Layer 11 of a small transformer language model trained on English Wikipedia (21 layers, counted from 0, width 128).
Take only the direct path to the model's output, skipping the later layers: a vector added to the residual stream pushes a token's score in proportion to its dot product with that token's output vector.

Output vectors of the tokens that the questions are about. A number n stands for (n - 500) times 0.0079.
" Binomial": 493 485 539 541 473 578 610 547 464 501 561 468 510 516 481 625 446 550 419 458 637 522 452 381 565 546 521 452 506 544 358 393 492 606 677 529 450 479 428 513 420 454 526 402 413 388 575 445 560 576 536 450 545 535 360 335 460 535 415 540 545 461 422 476 435 646 601 588 492 479 529 505 512 548 372 469 546 551 518 521 479 521 470 423 390 491 472 634 498 503 578 387 552 563 451 459 550 496 447 610 459 505 538 441 411 564 467 591 602 485 507 435 392 487 298 590 563 454 627 522 564 475 436 424 562 518 475 628
" performan": 611 499 584 349 349 794 575 767 273 746 373 730 386 503 436 620 515 572 361 605 677 520 462 414 557 619 655 191 739 569 345 355 350 396 802 574 541 332 443 483 286 718 506 340 386 398 740 534 781 408 493 500 338 741 207 145 604 518 422 659 705 480 257 500 150 617 624 608 516 290 439 469 527 588 328 496 665 711 373 742 310 456 623 321 422 359 429 845 609 617 427 401 517 672 551 563 447 634 211 638 314 521 379 397 390 589 311 347 557 438 423 561 231 466 316 616 445 553 977 358 537 539 439 467 604 558 496 640
"g": 483 416 467 524 508 478 520 503 463 478 487 457 499 532 573 514 520 587 520 472 484 571 504 480 505 484 562 523 486 518 514 487 523 414 491 508 453 497 473 461 530 486 551 493 510 525 497 542 509 471 488 519 491 437 503 484 506 474 444 481 473 466 540 477 449 556 577 484 460 505 482 515 473 550 545 582 486 429 479 473 533 484 550 542 473 511 509 481 490 512 517 546 475 498 573 500 522 531 539 402 515 504 520 511 549 550 546 438 467 501 486 552 453 506 526 406 539 511 572 477 470 483 483 484 532 480 415 452
"ed": 558 518 457 559 548 454 517 495 466 464 540 511 464 430 536 524 488 465 500 463 578 544 496 529 491 505 505 629 535 467 451 475 486 495 483 496 435 531 537 556 512 456 441 510 513 529 497 538 552 509 531 526 593 497 520 563 499 462 496 520 454 453 473 563 399 415 553 492 545 485 497 496 560 504 532 539 578 507 514 495 504 520 497 450 457 378 548 458 563 496 450 506 443 560 564 482 535 560 485 423 626 485 479 412 399 436 437 469 401 502 471 472 526 506 484 510 550 451 590 468 478 504 504 509 496 488 504 461
"restling": 533 505 494 479 472 596 462 580 439 529 494 482 404 493 477 545 534 561 460 512 554 521 498 394 551 592 501 459 583 534 421 471 494 422 640 559 465 542 456 487 442 538 460 474 486 496 585 505 659 389 579 525 478 503 430 467 577 461 512 456 541 445 425 513 474 520 575 524 489 483 519 477 578 485 456 453 616 541 420 523 524 464 535 534 402 407 499 534 565 527 511 441 479 501 404 511 551 519 474 461 423 503 513 401 457 511 494 475 467 483 489 573 487 499 451 478 432 558 627 510 505 468 449 475 446 586 530 593
"ty": 536 472 522 464 386 455 491 538 475 531 383 521 364 510 430 493 416 487 576 571 514 576 458 496 500 477 579 424 559 607 531 524 533 488 472 510 411 518 549 375 528 465 547 525 608 519 519 555 504 439 465 606 408 554 489 490 461 551 444 569 556 539 495 518 412 487 542 504 491 518 504 468 443 565 485 497 492 478 504 475 482 482 497 544 493 543 429 508 508 525 470 451 443 503 613 574 516 493 468 531 567 504 447 532 506 556 530 469 512 501 513 579 304 494 454 563 619 535 559 450 493 436 417 456 491 521 500 481
"ledge": 490 559 435 474 413 590 645 543 377 457 434 573 367 499 472 554 429 593 466 468 553 566 484 424 501 511 650 414 504 533 463 416 475 484 534 583 482 385 455 514 489 515 416 428 420 527 602 541 616 385 553 397 443 554 481 447 480 418 493 539 563 471 449 480 385 518 613 534 436 418 570 418 478 536 522 535 620 497 489 642 527 483 583 471 500 438 431 533 527 483 455 533 519 584 574 538 499 493 402 592 566 497 502 419 432 542 509 444 520 487 491 573 375 492 447 599 488 622 656 458 533 433 554 493 478 460 512 565
"ng": 579 479 442 484 554 594 546 524 450 508 464 552 450 509 452 577 543 490 455 492 475 546 470 478 534 493 504 489 486 499 504 476 503 504 576 474 534 495 497 440 465 529 514 443 498 453 464 542 479 495 528 513 498 508 477 419 499 512 473 498 466 474 520 519 411 548 521 518 571 461 403 520 467 547 460 598 498 533 588 539 514 529 507 473 422 410 453 507 445 549 565 464 493 504 508 470 463 605 511 513 590 509 474 423 491 607 494 540 491 496 400 582 433 496 533 492 476 590 588 422 445 458 478 483 529 588 445 453
" Society": 538 440 530 468 441 555 523 532 486 546 530 624 491 469 457 465 497 495 494 531 496 468 529 491 521 518 559 485 563 552 482 427 454 562 482 537 516 489 442 454 489 553 438 456 450 485 556 501 517 462 524 488 412 466 474 511 545 521 543 550 543 494 434 531 492 533 515 540 432 473 451 431 483 530 494 509 619 501 490 519 508 461 471 411 471 488 501 527 541 557 465 485 558 452 552 529 536 555 408 550 414 505 448 529 498 598 470 419 479 484 471 528 470 498 452 597 450 489 529 446 542 489 519 448 551 550 482 534
"gressive": 481 422 443 565 483 543 482 583 468 584 410 569 512 498 501 535 518 518 413 555 517 565 543 515 517 449 565 461 579 540 432 428 450 478 482 463 503 501 495 468 519 477 450 452 402 471 509 502 554 477 535 486 488 609 438 452 562 459 431 511 499 432 459 488 443 504 584 566 464 426 558 506 538 511 569 535 515 529 396 580 499 472 560 549 444 533 435 537 491 661 455 485 462 480 513 525 468 507 390 551 519 515 532 483 436 596 426 456 507 489 468 503 400 501 400 497 555 578 655 473 491 559 447 502 568 437 554 515
" result": 517 466 433 415 501 543 509 527 488 579 490 541 511 498 454 425 522 535 469 522 519 517 508 497 470 502 488 402 609 481 492 510 477 550 564 490 494 477 546 501 461 528 498 400 478 538 573 420 556 477 488 443 510 507 498 416 540 500 453 495 547 492 401 506 348 545 565 557 474 522 447 491 520 513 603 495 564 482 500 562 464 588 535 433 402 455 511 563 545 479 501 463 544 588 518 584 452 495 417 518 370 502 475 511 434 464 527 508 582 474 437 474 398 487 444 614 507 587 523 481 577 583 475 550 594 498 461 461
"aria": 543 477 570 463 488 495 512 546 472 603 450 515 488 471 526 486 483 470 509 553 540 498 523 501 457 483 526 489 475 535 505 472 483 387 477 546 594 456 460 521 417 499 516 486 551 480 522 578 513 485 524 437 455 500 487 487 509 434 521 552 532 559 476 498 430 461 390 506 530 447 530 472 505 548 449 508 562 530 562 519 462 466 490 472 460 476 486 490 498 529 426 517 525 500 526 519 488 480 463 622 430 506 497 537 400 541 504 493 531 493 496 512 477 488 431 519 572 515 615 498 452 471 517 442 568 508 550 524
" Genre": 558 524 455 456 591 495 509 579 490 528 477 606 496 478 458 555 460 552 496 479 583 601 531 451 477 521 517 560 593 515 397 489 453 434 525 449 493 380 452 444 453 543 468 460 472 422 510 444 487 405 546 536 445 495 435 439 489 478 504 525 548 522 453 481 443 513 559 516 474 510 511 512 561 497 405 447 547 482 377 563 535 515 545 502 519 474 514 610 572 640 512 394 501 535 500 535 536 438 450 544 451 514 436 552 487 520 406 459 584 486 513 505 470 507 441 589 552 507 599 461 530 450 527 493 545 505 507 449
"lished": 617 487 582 352 447 792 545 706 313 715 387 686 428 497 443 583 541 583 388 557 643 519 481 384 536 592 629 318 661 594 373 342 334 429 649 569 521 395 429 464 248 683 508 390 436 451 689 537 730 440 497 497 366 628 284 157 585 494 431 628 608 475 310 449 265 627 572 589 506 303 439 491 494 567 344 476 705 738 398 677 296 503 644 391 416 386 456 679 571 601 461 427 494 616 522 554 435 642 214 652 396 520 379 427 412 633 385 412 562 467 446 546 248 483 387 679 454 558 829 419 500 503 424 510 567 540 494 637
" subsequ": 635 475 586 277 381 742 537 720 200 760 405 727 427 477 425 569 539 581 380 547 637 562 488 438 532 553 645 379 701 579 393 376 445 443 803 558 577 300 449 454 350 754 511 432 395 444 621 531 736 381 490 473 355 664 313 172 557 475 441 584 652 379 363 473 191 653 586 514 528 284 441 504 545 558 397 500 557 627 400 721 293 447 580 412 410 357 471 819 562 580 450 434 503 686 514 557 410 642 420 587 377 502 409 466 420 625 336 414 556 475 450 586 286 491 397 567 419 537 878 433 463 480 477 486 565 528 490 496
"'t": 595 553 598 466 425 579 545 592 465 501 431 513 415 494 506 658 438 467 493 492 585 559 465 478 543 409 541 429 581 604 457 495 486 413 611 377 482 468 504 525 391 412 491 442 478 452 513 397 551 447 435 494 426 621 461 455 516 457 365 573 605 522 393 517 373 458 508 521 488 416 509 467 449 489 557 447 393 621 489 687 538 529 614 383 545 449 525 567 499 582 392 458 466 638 564 498 457 396 405 545 458 493 529 608 509 478 527 535 500 495 515 532 463 495 507 537 589 566 610 432 501 517 522 483 433 585 522 485
"very": 600 440 528 571 505 572 541 551 455 515 509 486 444 575 449 546 554 500 489 484 509 546 496 513 551 437 591 504 494 546 469 462 485 484 563 498 472 489 525 509 410 526 534 470 426 470 536 503 582 518 486 463 361 508 448 379 561 464 415 511 646 571 355 452 442 469 558 520 475 490 479 456 508 583 557 469 445 595 557 514 498 526 619 438 368 502 508 523 476 598 443 436 518 473 441 531 452 475 356 571 507 509 538 542 511 601 530 381 399 497 406 493 400 486 522 605 550 501 600 484 425 422 470 456 503 521 618 605
"ancy": 582 498 559 501 445 551 548 564 504 567 434 537 398 539 535 452 504 504 516 506 556 553 470 510 467 478 575 475 519 521 484 375 495 447 567 590 428 477 435 374 464 509 470 416 521 475 569 619 626 504 582 487 609 420 450 467 527 504 445 502 531 488 475 482 455 519 435 544 552 464 531 532 441 565 480 484 549 481 459 437 400 549 518 418 494 430 459 511 532 525 418 444 481 563 490 505 516 544 433 501 480 516 497 526 458 550 521 414 530 495 507 518 518 501 471 559 565 555 606 412 440 487 416 469 540 609 518 474

Each question shows what one neuron of this layer's MLP adds at an activation of 1. A number n stands for (n - 500) times 0.0016.

n297: 464 512 475 578 514 633 522 485 531 516 530 478 475 485 513 515 517 395 608 379 454 474 599 530 509 543 492 531 569 461 564 427 500 495 614 452 514 524 433 414 474 524 553 365 538 399 478 337 555 478 508 477 479 555 455 645 449 456 494 513 513 514 516 447 387 447 498 455 465 576 479 523 508 570 526 502 527 412 441 482 431 495 446 493 533 498 425 469 449 441 514 466 486 505 512 575 580 451 438 643 503 560 558 558 479 444 490 634 507 463 484 476 519 494 457 576 541 490 633 520 472 413 556 591 508 548 457 491
Pushed down most: "g"

n381: 506 467 495 475 424 434 431 482 549 560 364 518 516 512 509 520 434 490 512 458 383 589 615 561 435 529 441 510 699 436 429 523 574 425 504 533 464 421 544 558 534 549 571 565 472 584 674 463 389 437 407 481 529 518 525 520 402 618 468 584 414 564 437 397 529 423 530 494 433 600 568 468 532 444 500 557 549 385 637 492 549 445 389 531 557 506 524 441 461 449 582 489 534 627 382 433 592 402 543 571 434 500 575 482 483 558 484 471 506 514 538 608 435 523 539 531 502 492 630 502 434 446 524 398 472 588 586 628
Pushed up most: "ty"

n358: 425 531 527 438 464 565 482 453 593 515 397 550 520 562 388 514 471 573 457 474 569 451 478 583 543 534 454 477 589 417 502 534 520 412 589 585 605 446 558 524 492 444 455 434 541 506 553 510 498 616 532 489 504 451 573 547 484 525 643 500 425 431 558 539 408 384 412 448 513 479 500 461 421 565 518 568 517 476 450 368 399 567 469 401 449 448 406 470 542 533 515 484 487 427 394 430 445 580 625 472 566 387 431 607 442 561 494 494 360 594 708 475 422 479 474 402 439 447 537 585 577 506 411 446 633 614 508 603
Pushed down most: "'t"

n120: 511 531 405 365 454 419 533 483 597 428 403 561 367 609 510 524 478 648 696 377 670 536 414 432 477 703 578 461 443 555 621 379 625 368 476 370 495 660 364 406 384 347 432 600 568 470 489 582 617 374 440 531 343 500 658 420 633 505 492 485 412 497 646 227 497 655 567 368 602 583 466 543 495 579 434 547 561 497 464 540 583 441 548 436 467 478 554 341 545 508 530 470 488 545 642 452 551 571 592 551 457 547 462 415 500 455 564 514 436 551 479 665 450 525 436 463 448 664 621 432 363 341 359 533 484 644 632 384
Pushed up most: "ty"

n442: 369 401 479 473 491 558 557 478 473 543 317 498 500 583 648 506 449 473 382 502 488 555 583 506 466 481 502 555 408 582 548 500 530 480 453 422 365 535 481 570 629 555 534 471 502 490 512 518 454 498 545 513 552 399 494 376 494 539 561 496 621 647 519 440 412 592 407 425 525 472 486 526 595 520 436 514 558 584 625 581 642 549 572 404 386 528 538 471 598 551 536 564 532 502 410 371 525 504 402 472 558 517 555 447 571 446 557 498 504 477 573 515 508 445 533 452 486 436 575 439 362 419 446 524 530 668 482 512
Pushed down most: " result"

n501: 519 615 475 678 471 553 402 431 601 629 489 455 494 541 422 544 403 519 509 532 535 551 526 412 387 558 580 345 483 471 679 486 515 509 451 543 466 509 580 439 566 614 449 493 456 476 441 528 460 366 651 528 582 476 448 562 509 439 441 490 414 452 532 473 440 431 491 533 502 467 594 481 439 622 277 574 549 555 574 450 406 583 430 399 562 380 415 604 455 478 520 524 519 549 449 473 633 456 428 513 463 649 346 459 523 530 421 480 498 311 553 576 498 664 476 491 511 549 420 528 518 449 432 475 524 372 601 458
Pushed up most: " performan"

n405: 320 640 591 464 397 394 393 588 566 639 478 530 526 437 523 468 538 491 562 440 592 525 645 443 482 554 573 336 481 418 583 526 512 472 384 621 491 505 483 436 449 424 510 554 617 318 561 558 350 437 561 487 406 460 549 537 436 479 540 429 585 520 482 313 320 500 507 383 467 665 615 584 493 624 309 500 421 436 475 556 452 507 399 450 656 678 393 548 512 513 621 592 423 570 441 503 546 616 500 471 483 524 558 466 453 513 651 432 482 520 583 507 525 520 505 536 569 428 590 363 429 537 429 651 552 666 469 390
Which three tokens does it push up most, strongest first? "ty", "ancy", "aria"

n478: 348 506 432 608 463 548 604 490 445 618 486 448 473 463 439 408 403 400 688 488 446 516 556 550 525 515 434 510 487 490 408 485 532 514 492 536 480 459 513 537 431 530 576 554 596 486 579 440 462 663 518 473 590 490 568 574 550 522 487 463 423 516 527 485 471 403 469 435 525 410 529 393 429 577 534 516 572 693 496 461 367 549 379 367 571 533 426 529 552 466 516 496 504 544 421 452 527 523 574 506 461 591 582 504 560 469 445 600 399 484 542 466 589 486 569 486 423 460 468 525 547 576 415 593 461 532 356 506
Which two tokens does it push up most, strongest first? "ed", "ancy"

n313: 455 546 535 493 470 409 590 445 424 453 573 500 475 572 408 509 518 506 556 515 452 531 488 417 595 502 479 430 498 440 475 540 514 457 492 561 591 446 520 509 436 471 419 577 564 511 538 563 514 416 524 423 467 468 450 561 537 532 585 429 456 520 460 558 514 464 550 495 530 535 420 412 375 523 440 414 451 555 526 520 574 464 502 552 450 513 478 392 480 492 484 624 507 507 471 581 594 469 567 579 539 524 486 471 464 508 479 476 494 356 579 502 508 591 506 488 516 483 536 510 406 465 571 535 524 529 611 485
Which two tokens does it push up most, strongest first? "ledge", "aria"

n494: 544 561 583 519 578 489 452 579 538 548 620 313 518 374 483 492 475 473 668 455 420 519 473 569 478 487 436 446 549 471 451 569 451 620 500 600 518 460 555 468 488 496 479 479 465 512 473 438 457 504 509 539 504 463 488 442 340 508 519 574 621 631 575 425 496 606 504 389 570 473 530 617 298 473 486 525 554 514 542 508 502 550 532 347 471 518 431 512 348 410 493 516 515 391 391 416 483 439 557 468 463 533 650 512 609 479 467 653 596 533 384 429 444 521 516 444 533 496 493 500 502 494 569 560 469 408 518 496
Pushed up most: " Binomial"

n180: 508 504 495 456 537 514 491 592 495 465 519 475 526 471 461 479 567 507 529 428 462 492 496 548 474 561 492 467 515 497 545 464 438 561 445 496 504 460 564 499 459 506 499 526 485 495 535 480 478 524 533 586 476 457 595 466 470 516 542 492 588 477 463 474 536 525 523 475 507 525 485 478 523 478 480 575 494 546 467 472 455 511 494 474 475 554 472 448 550 528 479 541 498 439 517 491 455 540 465 449 540 440 597 461 551 536 545 502 469 535 468 469 509 344 488 506 486 466 491 529 483 512 561 515 512 508 498 535
Pushed down most: "'t"

n482: 448 524 495 471 454 526 581 476 596 513 481 510 544 475 461 446 486 386 455 494 478 508 494 588 636 477 608 552 494 533 585 339 449 492 513 680 583 532 583 492 480 426 463 434 502 420 570 424 412 504 390 521 486 508 532 559 494 609 440 516 545 522 360 483 462 472 550 533 382 665 525 523 535 574 530 482 544 447 406 510 454 435 491 348 446 465 463 340 496 482 523 455 613 633 588 541 561 468 606 367 411 523 500 534 584 435 508 562 532 486 389 447 528 478 571 580 545 487 498 486 392 551 498 482 558 554 553 532
Pushed up most: " result"

n156: 490 469 488 487 469 494 590 543 547 566 542 543 512 526 563 467 491 581 505 519 559 523 517 554 511 457 436 482 552 386 331 483 493 446 533 486 522 493 556 519 503 516 545 351 448 504 459 447 529 530 524 468 432 620 519 394 498 464 476 431 468 471 425 476 502 561 479 558 399 491 531 515 492 502 555 496 509 463 598 573 457 594 521 542 539 481 451 522 436 419 498 674 443 467 576 376 430 452 390 481 474 584 506 472 508 518 527 553 665 337 427 584 424 474 597 500 543 498 609 448 567 448 525 558 521 623 446 502
Pushed up most: " performan"

n165: 462 543 595 517 537 526 561 526 531 458 521 571 538 570 611 449 547 471 542 512 281 434 437 558 536 388 564 512 664 556 589 361 433 350 534 608 423 607 653 456 491 585 386 522 623 516 565 439 474 484 484 568 448 456 447 514 493 560 478 433 421 569 471 379 453 411 505 454 464 547 471 436 456 384 451 457 544 534 446 382 408 496 520 509 376 345 470 531 624 472 521 525 554 609 486 672 592 502 602 439 399 540 532 523 564 498 439 519 361 602 509 282 488 500 453 628 655 369 455 611 486 605 541 401 403 516 590 418
Pushed up most: "ancy"

n203: 506 519 358 489 557 462 486 625 492 617 385 512 492 546 494 395 498 407 453 596 390 627 555 613 483 489 475 461 555 518 510 444 555 576 480 448 511 563 449 426 429 550 437 562 504 458 504 573 425 504 424 504 592 412 573 455 606 434 423 545 543 504 540 477 553 488 532 532 405 545 494 528 404 545 563 597 550 645 587 412 459 648 378 417 493 378 454 530 460 463 568 500 489 573 606 554 517 445 515 542 506 452 588 397 398 380 376 381 477 483 586 525 537 507 514 540 528 449 523 424 546 451 407 613 528 597 419 506
Which two tokens does it push up most, strongest first? "ancy", " result"

n415: 521 443 493 536 508 378 453 511 489 493 580 686 419 492 641 546 722 628 451 451 539 511 359 458 504 458 356 533 528 449 489 482 557 504 521 535 431 428 512 424 638 537 408 451 583 502 424 436 569 425 687 527 513 459 599 680 423 555 508 476 470 518 458 593 426 556 361 483 544 468 484 495 625 455 568 543 412 494 485 565 543 421 389 426 456 410 534 516 546 455 542 559 575 482 530 432 544 471 395 435 369 459 516 496 530 522 509 546 342 495 553 561 567 505 415 460 549 577 485 456 502 487 546 401 544 509 529 565
Pushed down most: "lished"

n365: 573 529 448 549 531 500 411 598 520 636 520 496 530 381 477 430 434 483 416 572 396 614 502 560 565 597 422 552 269 524 432 544 500 321 522 370 585 461 483 491 550 401 551 472 467 588 524 481 410 374 429 516 596 502 594 357 487 438 462 441 498 432 440 559 395 525 450 585 493 482 628 589 536 566 617 610 643 463 466 394 534 533 541 457 608 413 570 618 539 415 496 507 649 575 409 515 516 458 512 418 620 481 568 624 435 443 574 482 487 482 447 466 451 543 446 505 398 549 407 638 529 586 386 531 430 473 569 433
Pushed up most: " result"

n281: 462 456 467 473 588 475 489 464 508 452 467 523 500 489 509 430 450 537 485 396 410 457 429 506 377 562 553 633 417 507 533 512 411 479 596 468 492 525 536 476 525 519 451 432 448 465 522 399 558 394 483 502 439 614 512 585 528 483 482 472 456 475 496 375 592 458 583 414 539 500 487 581 514 674 509 487 567 482 416 425 523 546 442 509 535 412 504 468 531 443 498 365 401 536 610 537 535 396 477 580 434 518 579 518 429 465 620 590 464 468 443 412 519 515 578 525 450 446 585 593 586 554 618 661 507 479 603 508
Pushed down most: " performan"

n437: 577 586 470 464 563 455 589 367 419 572 327 484 507 500 581 334 539 515 439 429 498 534 736 543 543 543 442 389 483 461 437 457 353 468 555 583 571 551 665 561 474 491 384 578 573 464 486 351 410 460 568 552 313 427 524 381 561 454 558 489 455 484 462 482 502 383 482 520 326 548 507 502 625 606 445 468 563 520 449 545 564 489 371 398 483 589 420 467 471 539 566 438 493 458 484 387 535 450 515 511 504 563 615 597 532 352 558 683 521 479 535 476 516 508 518 502 572 498 624 479 519 623 565 631 561 449 443 498
Pushed down most: "ancy"

n311: 619 556 400 430 523 546 498 527 508 436 444 492 528 441 477 533 449 506 494 493 433 603 507 550 485 522 556 521 509 612 401 329 631 428 457 502 457 404 486 512 469 381 287 598 575 531 546 532 460 461 487 441 599 550 445 546 450 490 549 569 619 384 459 449 480 610 471 469 578 523 508 465 516 456 474 434 527 521 451 482 508 498 595 481 489 453 600 399 565 466 417 553 527 479 469 622 593 572 506 584 562 498 491 591 544 668 455 462 352 531 353 502 504 476 460 524 548 607 495 517 406 371 545 386 388 690 510 462
Pushed down most: " result"

n385: 529 583 552 459 556 508 530 459 514 564 608 452 574 471 444 401 428 502 553 552 479 425 408 633 458 494 488 482 567 428 535 611 616 454 433 539 489 437 463 594 495 428 489 598 611 598 509 491 445 457 467 389 409 620 512 454 532 413 545 515 513 376 509 551 524 457 378 352 482 516 464 558 530 443 469 443 403 551 462 522 573 455 413 509 464 462 507 515 607 573 540 490 494 527 548 496 476 539 457 491 528 500 455 454 492 509 591 496 486 541 421 498 428 550 512 517 463 485 572 395 439 586 512 438 540 457 454 479
Pushed up most: "aria"

n235: 480 477 628 521 473 506 479 510 519 643 532 505 500 551 484 505 483 455 488 539 509 457 607 518 546 440 445 550 413 475 443 645 493 550 500 503 571 451 494 638 506 396 527 448 650 463 507 502 576 530 471 450 470 541 463 488 617 541 558 417 503 470 482 468 488 512 500 518 505 519 472 520 548 502 500 500 574 508 384 477 490 572 469 503 491 406 455 271 422 531 482 476 475 469 395 485 488 524 487 552 480 465 547 472 402 554 595 549 465 516 580 493 571 517 535 418 583 587 373 449 570 480 426 474 485 483 490 548
Pushed up most: "aria"

n18: 599 500 557 489 472 518 504 481 438 485 403 488 482 486 557 520 515 570 486 474 428 424 642 445 521 449 494 579 513 471 435 498 459 488 456 367 635 525 408 450 629 373 459 579 371 474 599 460 485 604 429 470 481 580 579 492 518 536 612 557 448 390 547 420 573 587 540 589 451 593 374 452 543 572 482 567 335 540 448 520 475 517 433 581 593 583 460 577 454 344 409 475 530 463 598 577 528 482 603 454 559 513 413 544 645 601 429 454 421 401 469 570 351 486 559 483 547 514 500 555 439 539 530 510 551 444 490 496
Pushed up most: "g"

n101: 500 507 640 582 498 486 658 535 439 419 379 419 433 498 534 509 480 524 596 492 491 489 563 481 521 532 462 452 395 453 531 496 553 542 395 524 516 496 528 531 455 426 381 540 447 616 466 512 600 484 505 406 414 440 472 584 511 468 453 468 500 464 468 459 454 546 496 611 406 518 525 469 603 585 468 507 527 486 493 589 566 445 636 444 518 547 462 580 347 474 472 560 428 488 524 578 492 498 488 475 484 551 506 498 540 555 498 602 596 523 477 521 502 510 539 534 476 624 494 496 496 354 487 399 455 406 491 626
Pushed up most: "ledge"

n5: 490 609 473 506 453 383 492 570 548 576 530 339 567 544 540 575 485 422 380 472 484 587 520 421 498 643 477 537 578 565 446 408 486 486 518 384 666 544 578 498 513 515 492 474 604 439 464 508 465 590 399 412 523 545 475 514 486 561 537 470 438 460 515 450 411 475 484 460 454 426 557 604 427 523 457 577 457 476 510 494 471 448 376 594 593 558 500 686 444 483 478 480 446 567 333 453 449 633 420 600 494 472 455 571 572 365 593 462 533 469 461 365 488 512 488 545 451 526 477 468 615 596 589 399 555 467 591 494
Which three tokens does it push up most, strongest first? " Binomial", " performan", " subsequ"

n241: 523 444 488 520 557 515 472 535 496 564 486 561 492 414 486 570 514 443 440 349 528 481 591 486 531 529 623 481 403 558 480 379 491 481 502 488 488 454 528 508 466 362 435 437 405 491 490 452 493 416 508 569 479 538 533 593 541 546 414 463 485 484 493 492 550 498 554 647 552 470 442 515 518 582 517 538 580 543 479 522 662 513 407 461 528 492 596 479 544 435 545 587 557 538 539 496 430 508 453 413 537 555 449 502 443 484 601 393 442 390 423 528 573 445 565 461 447 578 557 550 558 519 526 441 481 531 570 500
Pushed up most: "ledge"

n360: 485 617 469 480 546 541 473 543 466 457 503 548 481 464 485 441 588 463 446 539 451 575 401 439 561 438 502 582 546 609 453 496 560 541 498 557 524 507 441 517 474 597 556 539 424 551 537 463 508 462 488 489 480 567 498 532 437 485 457 322 632 493 561 484 585 498 561 457 540 548 493 606 512 414 451 534 369 556 450 460 603 425 359 539 485 469 431 487 570 496 537 486 478 523 424 411 511 490 470 469 479 427 494 435 505 440 470 496 438 584 465 446 546 526 601 462 447 486 582 540 425 669 491 447 601 509 447 455
Pushed up most: "restling"

n314: 464 647 487 458 559 640 484 444 585 519 367 549 551 534 525 565 444 385 368 500 540 458 541 332 516 514 504 592 596 480 622 454 566 491 461 471 486 545 384 513 614 536 467 514 496 489 452 498 594 351 438 482 570 515 467 535 588 588 640 459 475 400 392 493 481 400 528 422 418 553 432 442 579 498 434 375 544 465 545 524 576 469 472 621 486 400 400 650 590 601 466 471 423 544 300 340 667 462 566 644 515 556 645 444 556 530 507 516 487 459 447 502 475 623 498 475 474 474 380 484 448 491 395 449 472 487 430 469
Which two tokens does it push up most, strongest first? "restling", " Genre"

n131: 408 540 501 503 441 459 556 464 470 418 414 585 490 599 463 477 492 570 443 464 436 470 500 471 464 553 511 518 457 583 502 524 531 440 521 452 510 524 491 558 626 548 559 599 359 459 450 490 469 462 487 507 465 600 529 495 397 524 568 547 531 522 479 464 503 548 393 477 561 469 486 578 489 554 423 512 571 489 545 468 535 630 563 445 500 574 432 496 479 598 500 417 467 494 503 458 418 491 549 454 634 456 582 446 475 527 487 475 558 521 600 489 508 487 548 411 497 373 487 553 547 541 474 477 526 448 524 533
Pushed down most: " result"

n172: 434 369 478 464 378 514 569 504 665 367 502 513 481 614 468 548 611 417 536 525 481 448 541 484 500 449 500 480 442 445 523 487 562 530 531 558 375 535 386 466 498 498 483 598 385 595 443 465 351 519 491 444 467 329 423 569 564 530 611 547 627 452 431 427 525 470 511 496 535 605 508 509 562 538 494 530 678 525 585 446 502 530 471 327 481 490 626 567 602 561 473 509 586 465 627 603 447 537 494 592 515 452 678 479 472 564 491 435 565 463 382 449 619 425 552 484 402 465 469 646 489 466 447 498 479 561 422 461
Which two tokens does it push up most, strongest first? " Society", "very"

n426: 409 488 462 504 409 491 452 573 604 479 492 445 401 531 452 447 555 504 480 456 378 439 582 427 485 462 519 419 552 442 520 525 608 554 523 466 407 502 601 605 477 476 472 452 476 486 552 428 358 613 413 508 420 592 379 442 470 556 500 517 595 496 577 536 558 435 520 579 560 369 573 661 591 540 550 634 504 567 482 580 508 396 533 510 578 449 592 691 473 524 399 493 506 493 558 628 521 544 599 561 526 368 540 574 458 543 453 502 468 544 498 504 522 514 469 431 426 409 523 531 451 504 417 435 458 618 425 468
Pushed down most: "ancy"

n107: 600 508 504 483 504 351 378 568 506 537 392 382 478 462 513 581 431 477 522 517 463 496 618 419 491 564 533 408 478 592 532 502 486 589 500 375 482 498 531 451 529 556 527 399 481 364 435 583 346 522 498 627 441 521 463 490 478 483 587 566 562 437 532 667 431 421 451 520 409 452 453 480 521 570 472 513 491 463 412 536 479 388 482 544 614 522 510 590 444 498 378 518 463 622 471 455 558 441 533 460 545 474 398 619 494 606 592 668 429 412 465 482 463 549 460 654 482 518 488 588 506 547 504 392 476 456 575 668
Which three tokens does it push up most, strongest first? "ty", "'t", " performan"

n493: 451 588 679 652 484 539 426 351 306 508 508 582 530 604 583 568 601 486 626 548 556 503 530 540 412 479 317 536 362 508 485 564 371 505 564 531 301 534 539 580 393 577 508 455 586 586 467 473 512 594 435 614 523 373 519 467 424 552 445 376 483 503 455 576 571 508 442 445 558 413 463 382 582 433 580 392 374 397 510 557 341 747 498 577 486 545 495 512 411 451 443 595 573 426 563 517 492 573 427 612 440 440 519 429 558 408 583 350 433 653 536 566 405 468 488 632 432 569 503 384 495 520 553 374 646 456 640 546
Pushed up most: "very"

n217: 460 550 440 575 441 686 482 482 602 486 363 399 388 515 746 320 584 444 541 500 521 505 589 524 521 468 546 581 656 600 586 441 620 420 512 518 399 461 473 455 563 588 444 527 569 436 376 386 519 457 441 511 516 598 505 521 515 547 541 472 461 611 452 298 587 409 497 573 481 642 480 551 517 642 500 458 486 345 417 392 337 507 381 398 450 576 472 484 433 570 447 475 391 592 559 664 583 449 471 465 470 530 324 448 721 445 471 469 573 494 576 498 479 556 701 463 505 522 607 535 691 474 508 347 442 427 641 386
Pushed down most: " Binomial"

n378: 453 616 502 568 467 614 571 417 625 481 523 490 509 487 434 564 526 422 521 437 453 423 447 490 422 471 489 544 557 498 483 490 586 459 426 561 479 598 642 500 483 581 387 547 433 514 510 596 424 498 521 304 482 447 432 504 580 563 552 424 415 566 424 461 436 500 519 515 508 488 500 512 605 476 468 510 566 542 623 446 484 544 477 566 447 494 456 571 502 480 578 485 550 468 333 427 541 569 567 586 346 665 436 422 519 470 436 602 439 423 493 550 494 509 517 461 521 496 467 673 548 494 456 520 419 466 466 389
Pushed down most: "'t"

n354: 379 456 559 486 482 472 432 549 484 644 592 543 472 455 560 584 528 463 506 565 488 620 571 545 526 295 531 510 409 461 467 508 521 502 508 482 493 496 439 391 460 614 551 537 576 575 331 575 377 521 459 581 428 502 425 518 485 635 436 505 459 462 429 547 622 583 556 559 566 463 464 494 546 395 468 579 533 521 460 510 524 355 436 464 601 500 620 500 560 449 495 513 525 375 519 511 441 494 399 506 374 504 582 553 533 556 496 415 510 498 433 487 470 478 492 425 543 528 416 573 498 436 475 465 527 492 605 498
Pushed up most: " Society"